Layer 6 of a small transformer language model trained on English Wikipedia (16 layers, counted from 0, width 96).
Take only the direct path to the model's output, skipping the later layers: a vector added to the residual stream pushes a token's score in proportion to its dot product with that token's output vector.

Output vectors of the tokens that the questions are about. A number n stands for (n - 500) times 0.0024.
"Loc": 392 447 358 295 744 358 591 43 529 483 226 622 459 234 593 490 479 376 429 458 644 398 390 681 592 373 592 152 538 406 427 552 620 712 557 554 572 754 392 552 513 404 567 509 672 592 467 577 651 329 897 356 638 248 452 758 660 343 447 624 457 689 750 327 648 686 399 504 486 610 759 489 574 456 243 713 657 340 513 760 565 442 609 367 672 441 317 481 566 302 408 408 359 342 577 320
"ish ": 352 355 578 523 648 648 559 207 454 361 488 366 685 256 429 516 522 190 752 664 663 463 455 564 637 517 643 405 478 501 528 430 527 612 592 357 485 592 488 752 359 463 507 762 553 382 599 464 700 372 320 712 397 446 574 746 660 325 505 564 312 548 724 487 493 470 580 283 497 295 405 578 478 429 613 553 811 489 618 533 216 553 717 569 378 311 200 416 726 507 348 737 263 378 505 327
"located ": 343 414 566 470 632 752 533 553 486 40 401 513 582 495 316 780 439 152 823 649 638 144 504 694 549 353 658 227 634 420 475 538 525 515 755 672 611 305 237 548 291 401 626 586 902 683 645 543 715 166 752 482 560 387 319 755 419 143 365 648 378 666 978 212 648 628 485 417 591 399 743 584 602 272 395 605 595 539 482 548 246 452 382 495 587 597 429 391 581 478 471 441 189 499 305 362
"are ": 432 325 569 462 662 592 526 266 282 224 258 399 460 429 386 459 674 514 701 486 380 232 757 520 842 325 351 241 462 257 732 612 529 819 709 490 500 436 510 597 529 386 658 267 284 791 586 435 509 225 795 615 592 405 604 515 625 303 707 579 361 675 730 385 600 723 214 624 446 359 416 478 435 403 580 588 798 401 530 652 495 67 391 654 598 386 552 459 505 286 610 834 515 485 452 496
"ned ": 409 183 544 325 514 371 753 367 413 257 525 791 552 426 197 520 223 608 703 677 424 317 471 588 498 396 386 76 608 717 174 498 353 873 768 671 548 592 362 716 699 600 743 672 570 229 488 300 774 329 573 644 420 676 269 633 340 561 367 688 264 681 395 513 647 567 369 522 477 449 834 618 399 512 516 488 641 179 750 772 487 548 498 578 461 806 356 558 732 274 197 416 312 493 455 267
"\"": 753 634 390 489 527 555 717 350 442 775 316 595 608 455 417 528 412 308 732 633 503 505 622 538 687 455 531 111 347 688 481 269 425 527 557 357 639 539 383 457 574 496 410 306 333 574 570 425 551 354 376 559 203 496 441 714 563 661 493 659 570 440 546 619 513 496 557 559 421 626 652 340 782 639 475 510 528 598 351 560 413 352 440 500 332 424 568 320 432 504 688 492 512 299 452 473
"she ": 323 497 163 571 814 568 489 132 134 270 650 491 761 445 230 814 824 176 665 585 495 139 638 624 609 283 341 287 379 589 659 586 632 646 733 573 496 611 295 288 419 360 603 801 528 661 748 459 405 145 324 462 335 215 813 713 599 567 814 410 476 483 660 486 580 476 301 939 324 219 759 584 668 576 531 324 632 372 610 804 133 383 199 608 546 619 567 391 548 458 454 609 507 571 282 432
"als": 287 454 510 461 509 516 838 402 432 515 284 602 446 265 364 776 468 485 621 732 517 381 376 451 545 144 467 483 550 538 434 552 671 505 672 402 516 451 550 594 396 389 501 546 614 559 600 392 296 531 371 678 317 629 633 645 913 330 369 405 399 674 650 618 596 379 435 469 571 534 532 545 734 501 645 580 420 608 490 655 617 236 378 547 571 239 383 429 758 361 339 638 312 465 373 444
"\n": 651 558 488 637 472 651 386 383 560 708 496 488 533 266 435 481 468 393 574 554 401 325 305 465 545 517 497 573 369 499 428 378 330 326 502 452 373 535 519 383 433 657 641 379 337 396 656 566 411 430 703 541 459 496 415 704 446 561 509 436 491 559 362 339 491 690 614 357 674 634 434 729 529 658 469 546 474 626 407 677 538 595 345 382 554 370 546 492 656 403 566 453 611 619 599 429
"her ": 269 514 359 517 563 603 561 102 399 483 449 566 641 442 238 628 682 168 626 512 469 450 451 696 704 315 385 225 551 487 425 468 796 644 821 729 618 440 365 181 392 467 737 894 378 474 587 445 314 297 283 201 673 458 448 517 552 711 848 648 516 683 446 256 502 440 383 888 129 358 823 587 631 735 440 332 583 512 732 730 374 469 259 445 461 522 573 350 539 457 531 650 586 431 326 453
"ency ": 492 352 318 285 809 485 482 308 418 506 322 481 568 302 530 760 441 615 511 480 585 302 406 676 548 322 661 430 525 571 555 611 698 747 601 523 633 680 470 443 557 328 799 629 518 426 365 400 541 362 501 516 540 466 527 624 430 404 615 403 350 623 745 408 611 723 329 599 156 629 660 806 372 277 530 610 639 586 481 564 324 308 628 632 282 191 501 694 689 408 446 418 348 322 461 251
"ently ": 459 524 376 280 816 428 588 273 624 441 480 477 723 303 420 751 757 385 678 688 656 354 465 529 595 215 545 370 258 444 378 800 836 683 599 412 445 736 507 681 606 151 600 616 543 452 501 321 419 576 425 464 296 625 240 856 276 554 579 355 345 854 677 531 624 515 82 749 386 482 792 576 414 258 432 674 691 461 374 620 224 166 519 750 214 609 421 754 727 421 556 393 248 382 373 273
"them ": 612 403 578 576 607 292 736 293 771 304 209 551 774 346 331 746 863 392 870 553 447 480 357 800 635 60 266 244 579 287 260 505 766 618 927 864 386 711 342 686 400 543 742 677 450 547 536 468 515 449 349 436 472 560 581 494 659 401 515 930 375 576 332 95 665 312 473 530 198 383 692 555 624 748 357 592 510 511 771 688 405 54 374 620 505 164 545 354 571 283 341 670 200 488 259 431
"ese ": 288 347 512 524 795 652 566 408 551 549 681 437 456 332 78 659 461 576 754 377 593 502 518 548 462 581 330 193 477 733 428 620 484 589 541 575 607 691 461 447 336 644 457 175 283 791 574 382 577 164 472 531 316 273 679 516 450 224 637 623 328 338 592 424 584 563 451 512 312 478 724 535 740 404 507 862 494 507 332 820 492 425 550 623 704 502 485 648 748 397 258 582 350 368 401 475
"uring ": 486 424 217 445 580 653 652 271 425 490 176 521 653 265 288 539 511 473 771 407 473 501 380 458 516 287 552 496 655 598 448 616 523 533 511 668 615 487 510 483 744 413 531 630 813 713 439 394 436 542 756 217 500 591 391 601 500 521 664 827 174 505 845 154 533 479 328 547 416 525 968 496 480 673 511 542 676 365 487 818 451 520 401 672 316 548 329 423 699 372 262 496 305 520 161 220
"l": 590 496 521 435 315 473 330 542 475 553 395 424 513 590 303 468 465 391 432 523 659 422 601 647 391 693 531 654 540 504 436 641 565 430 454 322 527 637 675 450 591 484 568 554 524 512 307 498 482 343 501 707 528 678 438 429 386 659 430 447 454 542 388 537 451 646 443 397 563 517 467 452 567 602 511 391 520 370 640 426 591 688 323 684 478 573 421 489 442 514 424 455 532 378 506 537
"p": 535 531 662 431 463 607 622 445 487 667 560 407 509 645 587 429 648 542 525 536 468 318 581 617 352 591 612 524 535 612 379 536 416 483 538 503 480 422 486 473 280 419 445 369 436 391 402 514 568 465 487 666 678 489 478 471 566 426 405 471 595 413 438 531 419 551 452 571 523 482 322 399 424 565 510 440 452 611 759 528 474 367 397 509 344 649 655 462 452 473 560 414 710 357 477 525
"scor": 327 401 362 347 519 491 825 147 765 311 446 700 771 494 319 672 729 248 831 696 585 379 370 631 454 268 513 189 775 760 468 812 563 387 466 544 371 347 302 508 305 386 520 572 484 776 462 351 650 289 436 415 393 631 626 467 633 278 364 545 423 791 537 135 665 433 642 621 579 443 403 597 464 586 459 550 423 587 391 963 244 386 370 833 610 524 90 525 563 448 314 883 641 459 350 393
"g ": 363 436 628 540 518 235 398 490 495 119 570 568 829 339 618 397 347 724 717 605 633 546 535 666 519 381 523 432 554 433 314 366 285 775 606 479 532 615 421 549 392 634 578 474 639 585 656 246 597 324 383 590 479 352 431 682 481 671 559 656 488 384 490 327 529 549 528 494 348 482 473 618 464 345 528 372 262 741 605 669 433 523 445 530 615 479 439 474 691 554 258 578 377 481 478 437
"ican ": 263 627 503 386 758 372 552 555 498 545 626 507 699 574 467 469 636 573 611 454 411 368 377 582 425 278 690 442 644 530 563 358 548 781 784 475 405 611 443 543 330 543 602 515 331 442 421 328 624 526 511 285 365 203 565 811 405 131 715 631 404 590 771 328 613 349 546 814 301 428 411 584 672 590 513 670 793 129 593 622 227 556 507 615 503 214 295 355 766 604 468 381 286 527 400 361

Each question shows what one neuron of this layer's MLP adds at an activation of 1. A number n stands for (n - 500) times 0.00073.

n190: 583 550 456 483 373 531 473 494 495 537 523 537 461 496 497 530 524 564 433 471 434 506 586 416 466 556 505 437 513 447 521 402 457 533 559 489 509 480 492 424 464 477 523 467 437 456 474 552 506 505 531 515 497 522 466 453 527 560 446 517 496 491 501 583 552 490 564 531 551 513 620 561 538 457 462 503 517 548 534 544 511 501 536 392 516 494 505 459 451 431 445 460 541 471 511 549
Which three tokens does it push up most, strongest first? "\"", "\n", "p"

n362: 373 540 338 579 414 656 445 659 654 179 517 497 398 397 441 484 416 559 389 519 529 444 412 460 439 633 392 479 540 568 351 528 646 518 534 644 454 426 425 500 656 473 506 457 620 412 607 591 430 679 596 597 488 558 345 443 457 336 514 386 389 613 609 546 612 486 546 449 640 528 514 523 590 506 623 434 562 404 442 407 663 519 280 569 635 364 374 548 436 527 471 470 539 532 437 591
Which two tokens does it push up most, strongest first? "located ", "als"

n156: 417 510 514 583 478 544 443 461 347 485 513 521 388 435 427 555 543 553 559 536 490 724 460 535 548 449 411 463 498 535 418 483 615 510 452 477 551 496 529 494 559 533 537 550 530 542 481 582 474 571 588 438 480 579 445 549 590 480 477 390 480 409 555 456 396 380 599 514 460 464 534 519 462 551 611 441 604 496 500 490 441 390 522 494 446 612 572 510 438 443 435 446 575 560 354 496
Which three tokens does it push up most, strongest first? "uring ", "her ", "she "

n248: 497 527 547 617 564 675 544 489 549 254 438 329 601 580 381 494 385 513 448 613 406 480 539 500 603 592 577 344 457 571 634 515 533 572 438 436 544 495 474 500 523 517 494 619 576 519 582 632 480 463 604 599 446 290 590 573 497 588 430 393 604 391 443 465 466 458 269 460 535 580 435 393 500 428 626 439 370 394 350 578 514 366 537 736 640 564 411 398 580 354 433 416 551 506 420 524
Which three tokens does it push up most, strongest first? "she ", "are ", "located "

n266: 524 522 485 477 530 511 519 503 531 467 512 486 440 612 458 426 534 499 485 481 562 554 530 558 484 507 560 523 549 521 637 460 596 506 529 460 461 524 490 514 510 417 489 594 536 417 439 399 451 506 478 461 450 601 516 475 456 456 504 414 520 493 517 560 551 412 385 429 446 483 512 506 479 553 448 429 547 510 426 582 560 458 495 555 510 548 522 483 527 534 515 493 554 500 429 537
Pushed up most: "ently "

n17: 360 491 535 233 391 416 508 554 563 514 482 431 443 596 498 535 489 544 447 626 540 380 557 415 338 513 436 670 532 642 476 474 407 597 573 419 488 413 655 666 438 359 562 530 688 505 414 521 557 467 608 442 590 492 413 604 591 425 402 455 522 566 521 440 519 492 565 375 576 562 653 436 509 508 374 500 440 511 381 785 449 596 485 516 503 368 512 539 445 508 646 505 544 454 301 570
Which two tokens does it push up most, strongest first? "located ", "scor"

n9: 575 461 546 541 575 448 534 514 505 409 500 448 521 553 468 667 581 408 498 359 581 467 615 373 507 601 505 620 468 428 399 652 523 476 498 553 338 509 382 462 635 548 360 564 418 584 556 468 442 467 607 577 390 551 522 652 475 505 445 419 409 468 507 324 540 456 459 502 592 533 549 486 557 435 638 452 463 509 434 457 582 442 472 493 555 387 621 607 399 540 461 365 372 505 546 563
Pushed up most: "ently "

n100: 369 426 461 528 504 478 557 413 441 343 439 539 585 542 462 437 628 612 495 348 459 446 453 526 423 418 502 690 562 664 497 492 545 507 568 450 549 479 558 562 556 615 353 518 512 448 587 500 495 567 580 414 630 605 594 462 419 591 509 550 454 498 577 413 498 370 563 538 481 539 542 569 309 508 584 368 378 539 419 505 526 477 535 445 324 483 688 682 424 453 553 484 423 456 488 346
Which two tokens does it push up most, strongest first? "uring ", "ency "

n173: 461 607 534 453 461 440 388 538 397 483 486 563 412 473 502 378 464 508 515 394 516 619 528 530 549 522 564 458 422 420 449 535 576 332 518 565 534 532 654 560 461 448 288 455 457 615 455 530 474 521 544 500 508 476 348 631 528 540 471 490 486 537 518 506 369 532 524 651 602 444 484 540 517 569 411 475 512 476 461 632 534 481 518 574 542 484 463 504 475 508 455 555 397 531 478 572
Pushed down most: "ency "

n249: 300 600 634 367 455 444 477 536 426 427 453 318 576 669 479 303 520 746 358 531 409 503 575 324 431 419 561 608 644 648 614 388 564 564 608 517 367 481 482 329 624 634 445 482 593 459 440 391 451 671 355 644 646 658 211 643 309 451 519 416 738 535 437 590 583 588 378 497 551 481 418 474 483 564 464 709 361 480 434 571 535 462 615 464 614 389 537 532 451 503 402 509 672 329 526 440
Pushed down most: "she "

n135: 426 428 557 569 580 477 459 410 449 568 515 413 486 510 551 493 643 443 475 592 565 526 510 526 489 460 517 538 522 531 596 418 536 461 515 500 484 505 527 349 510 562 614 492 563 378 512 551 500 516 557 537 477 422 544 440 515 533 425 530 463 375 400 471 391 469 505 457 455 480 472 527 528 480 532 530 593 354 478 568 464 498 605 521 448 560 518 465 540 489 564 489 486 451 599 478
Pushed up most: "ish "

n361: 454 521 611 408 474 497 385 520 572 642 582 567 322 495 445 537 444 527 211 530 672 474 657 383 416 373 609 350 391 722 429 412 589 485 486 412 573 486 410 590 495 605 580 540 532 461 616 466 537 368 318 463 405 557 435 556 441 489 538 456 457 636 560 491 448 336 363 538 593 451 429 363 509 588 445 614 563 457 511 686 503 538 728 562 452 500 659 470 329 471 662 479 595 560 517 558
Which three tokens does it push up most, strongest first? "\"", "ently ", "ned "

n325: 497 297 490 431 473 387 513 416 559 575 442 461 460 543 471 681 573 495 563 536 490 479 483 544 614 479 546 372 457 478 425 666 606 460 704 467 541 472 524 538 563 514 313 473 428 421 457 567 403 630 533 429 452 379 557 300 417 661 490 630 397 339 475 447 561 343 566 560 510 636 470 595 573 432 464 462 678 539 482 535 438 528 408 487 515 524 455 601 658 637 534 668 417 600 347 449
Pushed down most: "p"

n210: 550 462 541 566 591 517 475 442 419 518 559 370 672 481 605 577 380 521 606 450 434 497 470 509 649 448 392 534 465 596 593 541 465 463 439 340 627 392 536 367 597 407 509 674 241 578 495 508 434 508 605 500 738 519 492 540 446 451 402 298 347 674 519 523 450 591 615 389 441 405 542 524 565 497 508 571 589 627 571 394 375 431 527 358 615 379 425 468 643 556 450 440 483 561 619 360
Pushed up most: "ency "

n291: 369 427 467 624 524 497 520 457 445 486 768 507 507 658 528 500 445 624 428 556 385 707 318 594 517 372 597 462 521 528 691 496 390 415 542 397 524 653 647 510 359 537 327 506 473 381 593 636 523 538 466 475 533 258 669 311 438 422 614 497 390 272 462 476 540 470 466 626 369 497 440 474 571 603 521 646 420 275 389 592 412 579 620 523 475 414 210 475 640 605 401 544 596 298 773 639
Which three tokens does it push up most, strongest first? "ican ", "ese ", "ish "

n90: 390 550 408 486 401 449 485 474 539 379 445 480 492 462 411 431 396 453 463 429 641 575 479 394 518 579 533 619 491 484 483 565 478 525 454 561 558 537 481 541 575 553 579 460 471 450 548 409 417 547 506 567 452 508 367 514 494 371 495 479 496 601 505 578 446 583 556 559 546 540 489 480 423 639 460 631 456 494 507 565 603 442 531 599 507 487 588 464 441 514 453 438 545 456 474 510
Pushed up most: "l"

n73: 556 523 426 406 654 566 454 478 433 587 537 324 401 610 541 544 401 479 577 590 473 641 525 402 595 511 637 486 523 660 530 553 575 469 542 497 371 446 523 424 513 483 397 520 616 433 708 513 511 513 314 538 508 382 477 520 495 641 340 466 373 465 460 566 636 571 648 466 707 466 371 371 640 474 545 534 370 451 317 494 289 568 554 451 459 454 600 518 605 422 547 495 416 330 408 456
Which three tokens does it push up most, strongest first? "\"", "ish ", "als"

n223: 580 567 575 368 433 527 545 743 494 321 354 574 518 535 534 477 428 517 572 789 482 299 605 290 363 566 387 435 478 625 405 338 411 664 480 600 536 536 441 537 422 599 465 578 591 476 330 512 581 546 603 429 491 461 362 550 518 551 454 444 421 468 384 325 399 497 483 553 360 578 631 453 490 628 519 376 518 551 390 769 631 526 470 614 471 521 661 706 405 534 425 523 369 488 384 396
Pushed up most: "ned "

n282: 638 547 570 556 414 435 419 444 601 383 541 452 517 613 570 437 614 505 561 475 528 483 472 495 498 509 530 466 472 431 520 450 500 584 291 578 422 461 456 406 450 543 529 304 512 475 507 472 591 598 536 513 431 549 391 546 488 584 446 464 481 468 464 485 391 584 293 471 498 482 704 631 312 532 418 544 505 615 464 583 447 417 639 640 491 537 583 566 436 512 509 385 485 519 484 492
Pushed up most: "ently "

n86: 523 556 538 579 552 549 575 496 556 518 452 469 483 600 526 529 533 418 653 532 477 473 395 448 512 453 403 461 502 513 525 535 537 556 471 608 526 427 463 444 570 424 538 452 446 515 500 463 407 495 410 618 438 744 507 567 513 476 460 349 487 430 526 510 540 595 387 396 487 500 485 504 393 606 571 537 490 544 427 445 532 586 481 438 516 481 539 480 401 457 466 511 497 483 547 457
Pushed up most: "als"

n326: 627 629 543 395 478 493 476 495 319 512 534 451 634 297 377 532 562 461 391 517 513 412 624 668 514 656 439 441 540 551 394 546 362 517 437 444 597 503 392 578 570 506 559 588 527 590 403 375 459 310 402 584 489 650 490 362 428 567 570 567 423 571 463 534 489 519 480 550 579 573 479 367 569 640 594 550 623 478 531 587 607 461 565 446 559 522 444 461 441 268 476 492 478 582 223 547
Pushed up most: "ned "

n134: 459 751 530 604 451 429 482 761 478 468 621 497 508 537 540 555 679 495 337 424 358 497 425 441 317 634 487 611 502 550 519 432 450 497 401 489 484 447 526 602 502 456 567 502 521 537 465 470 569 391 587 495 392 421 411 428 487 508 612 679 521 453 537 521 338 480 389 479 633 463 475 423 617 513 635 513 459 357 471 592 455 422 450 460 298 523 448 446 618 484 581 464 500 597 520 464
Which two tokens does it push up most, strongest first? "ican ", "p"

n226: 590 551 532 464 534 622 460 471 613 531 384 411 575 662 582 555 533 332 431 566 290 416 473 477 709 444 463 387 537 457 515 500 308 495 609 461 426 550 502 360 609 442 472 577 430 550 604 671 449 459 679 658 497 460 436 558 392 407 508 293 465 466 381 740 530 495 520 503 472 566 526 576 534 674 505 357 376 471 505 494 476 438 509 439 520 385 588 495 643 500 564 460 495 417 458 385
Which three tokens does it push up most, strongest first? "\n", "\"", "she "

n315: 508 556 535 719 629 534 708 639 559 418 502 406 581 464 539 489 505 498 466 508 423 503 509 482 608 495 564 570 566 441 677 438 483 518 563 378 392 547 563 400 470 469 521 493 412 361 374 495 420 448 564 489 576 472 414 575 478 366 330 399 399 493 461 666 606 468 433 389 483 490 524 687 334 505 385 466 439 470 581 643 594 498 541 579 417 445 469 348 500 589 460 476 439 505 456 616
Pushed up most: "ican "

n82: 511 491 375 430 475 517 527 446 473 598 522 570 462 522 512 430 392 490 426 346 554 506 586 577 527 544 621 506 521 466 498 543 578 573 510 548 471 379 550 517 417 423 601 527 346 502 535 469 362 468 487 347 511 504 593 530 442 496 528 506 572 451 488 597 498 435 541 645 393 632 522 469 529 519 531 448 460 381 532 502 535 536 486 465 573 394 407 643 403 679 519 453 424 605 519 455
Pushed down most: "located "

n209: 563 496 506 558 567 559 367 448 445 614 510 518 427 474 402 475 489 440 464 454 593 502 506 576 419 525 528 348 447 541 507 507 449 519 476 494 492 504 552 470 515 385 487 448 398 454 516 553 370 512 696 593 513 471 683 373 527 541 516 442 458 458 490 611 605 498 488 447 482 581 430 516 418 470 513 406 506 589 504 474 488 500 579 486 584 323 535 604 644 504 483 451 479 666 539 444
Pushed up most: "\n"

n146: 508 472 535 606 655 533 400 452 419 596 606 414 460 533 577 391 536 469 572 617 489 443 569 469 539 611 537 409 368 445 401 720 301 486 389 483 522 469 500 254 587 571 492 455 562 464 560 445 465 558 522 603 454 446 434 483 571 532 526 508 460 448 644 579 762 388 525 539 577 480 397 497 323 561 542 646 417 479 380 436 479 579 629 460 414 492 342 418 427 549 476 352 478 650 479 684
Pushed up most: "\n"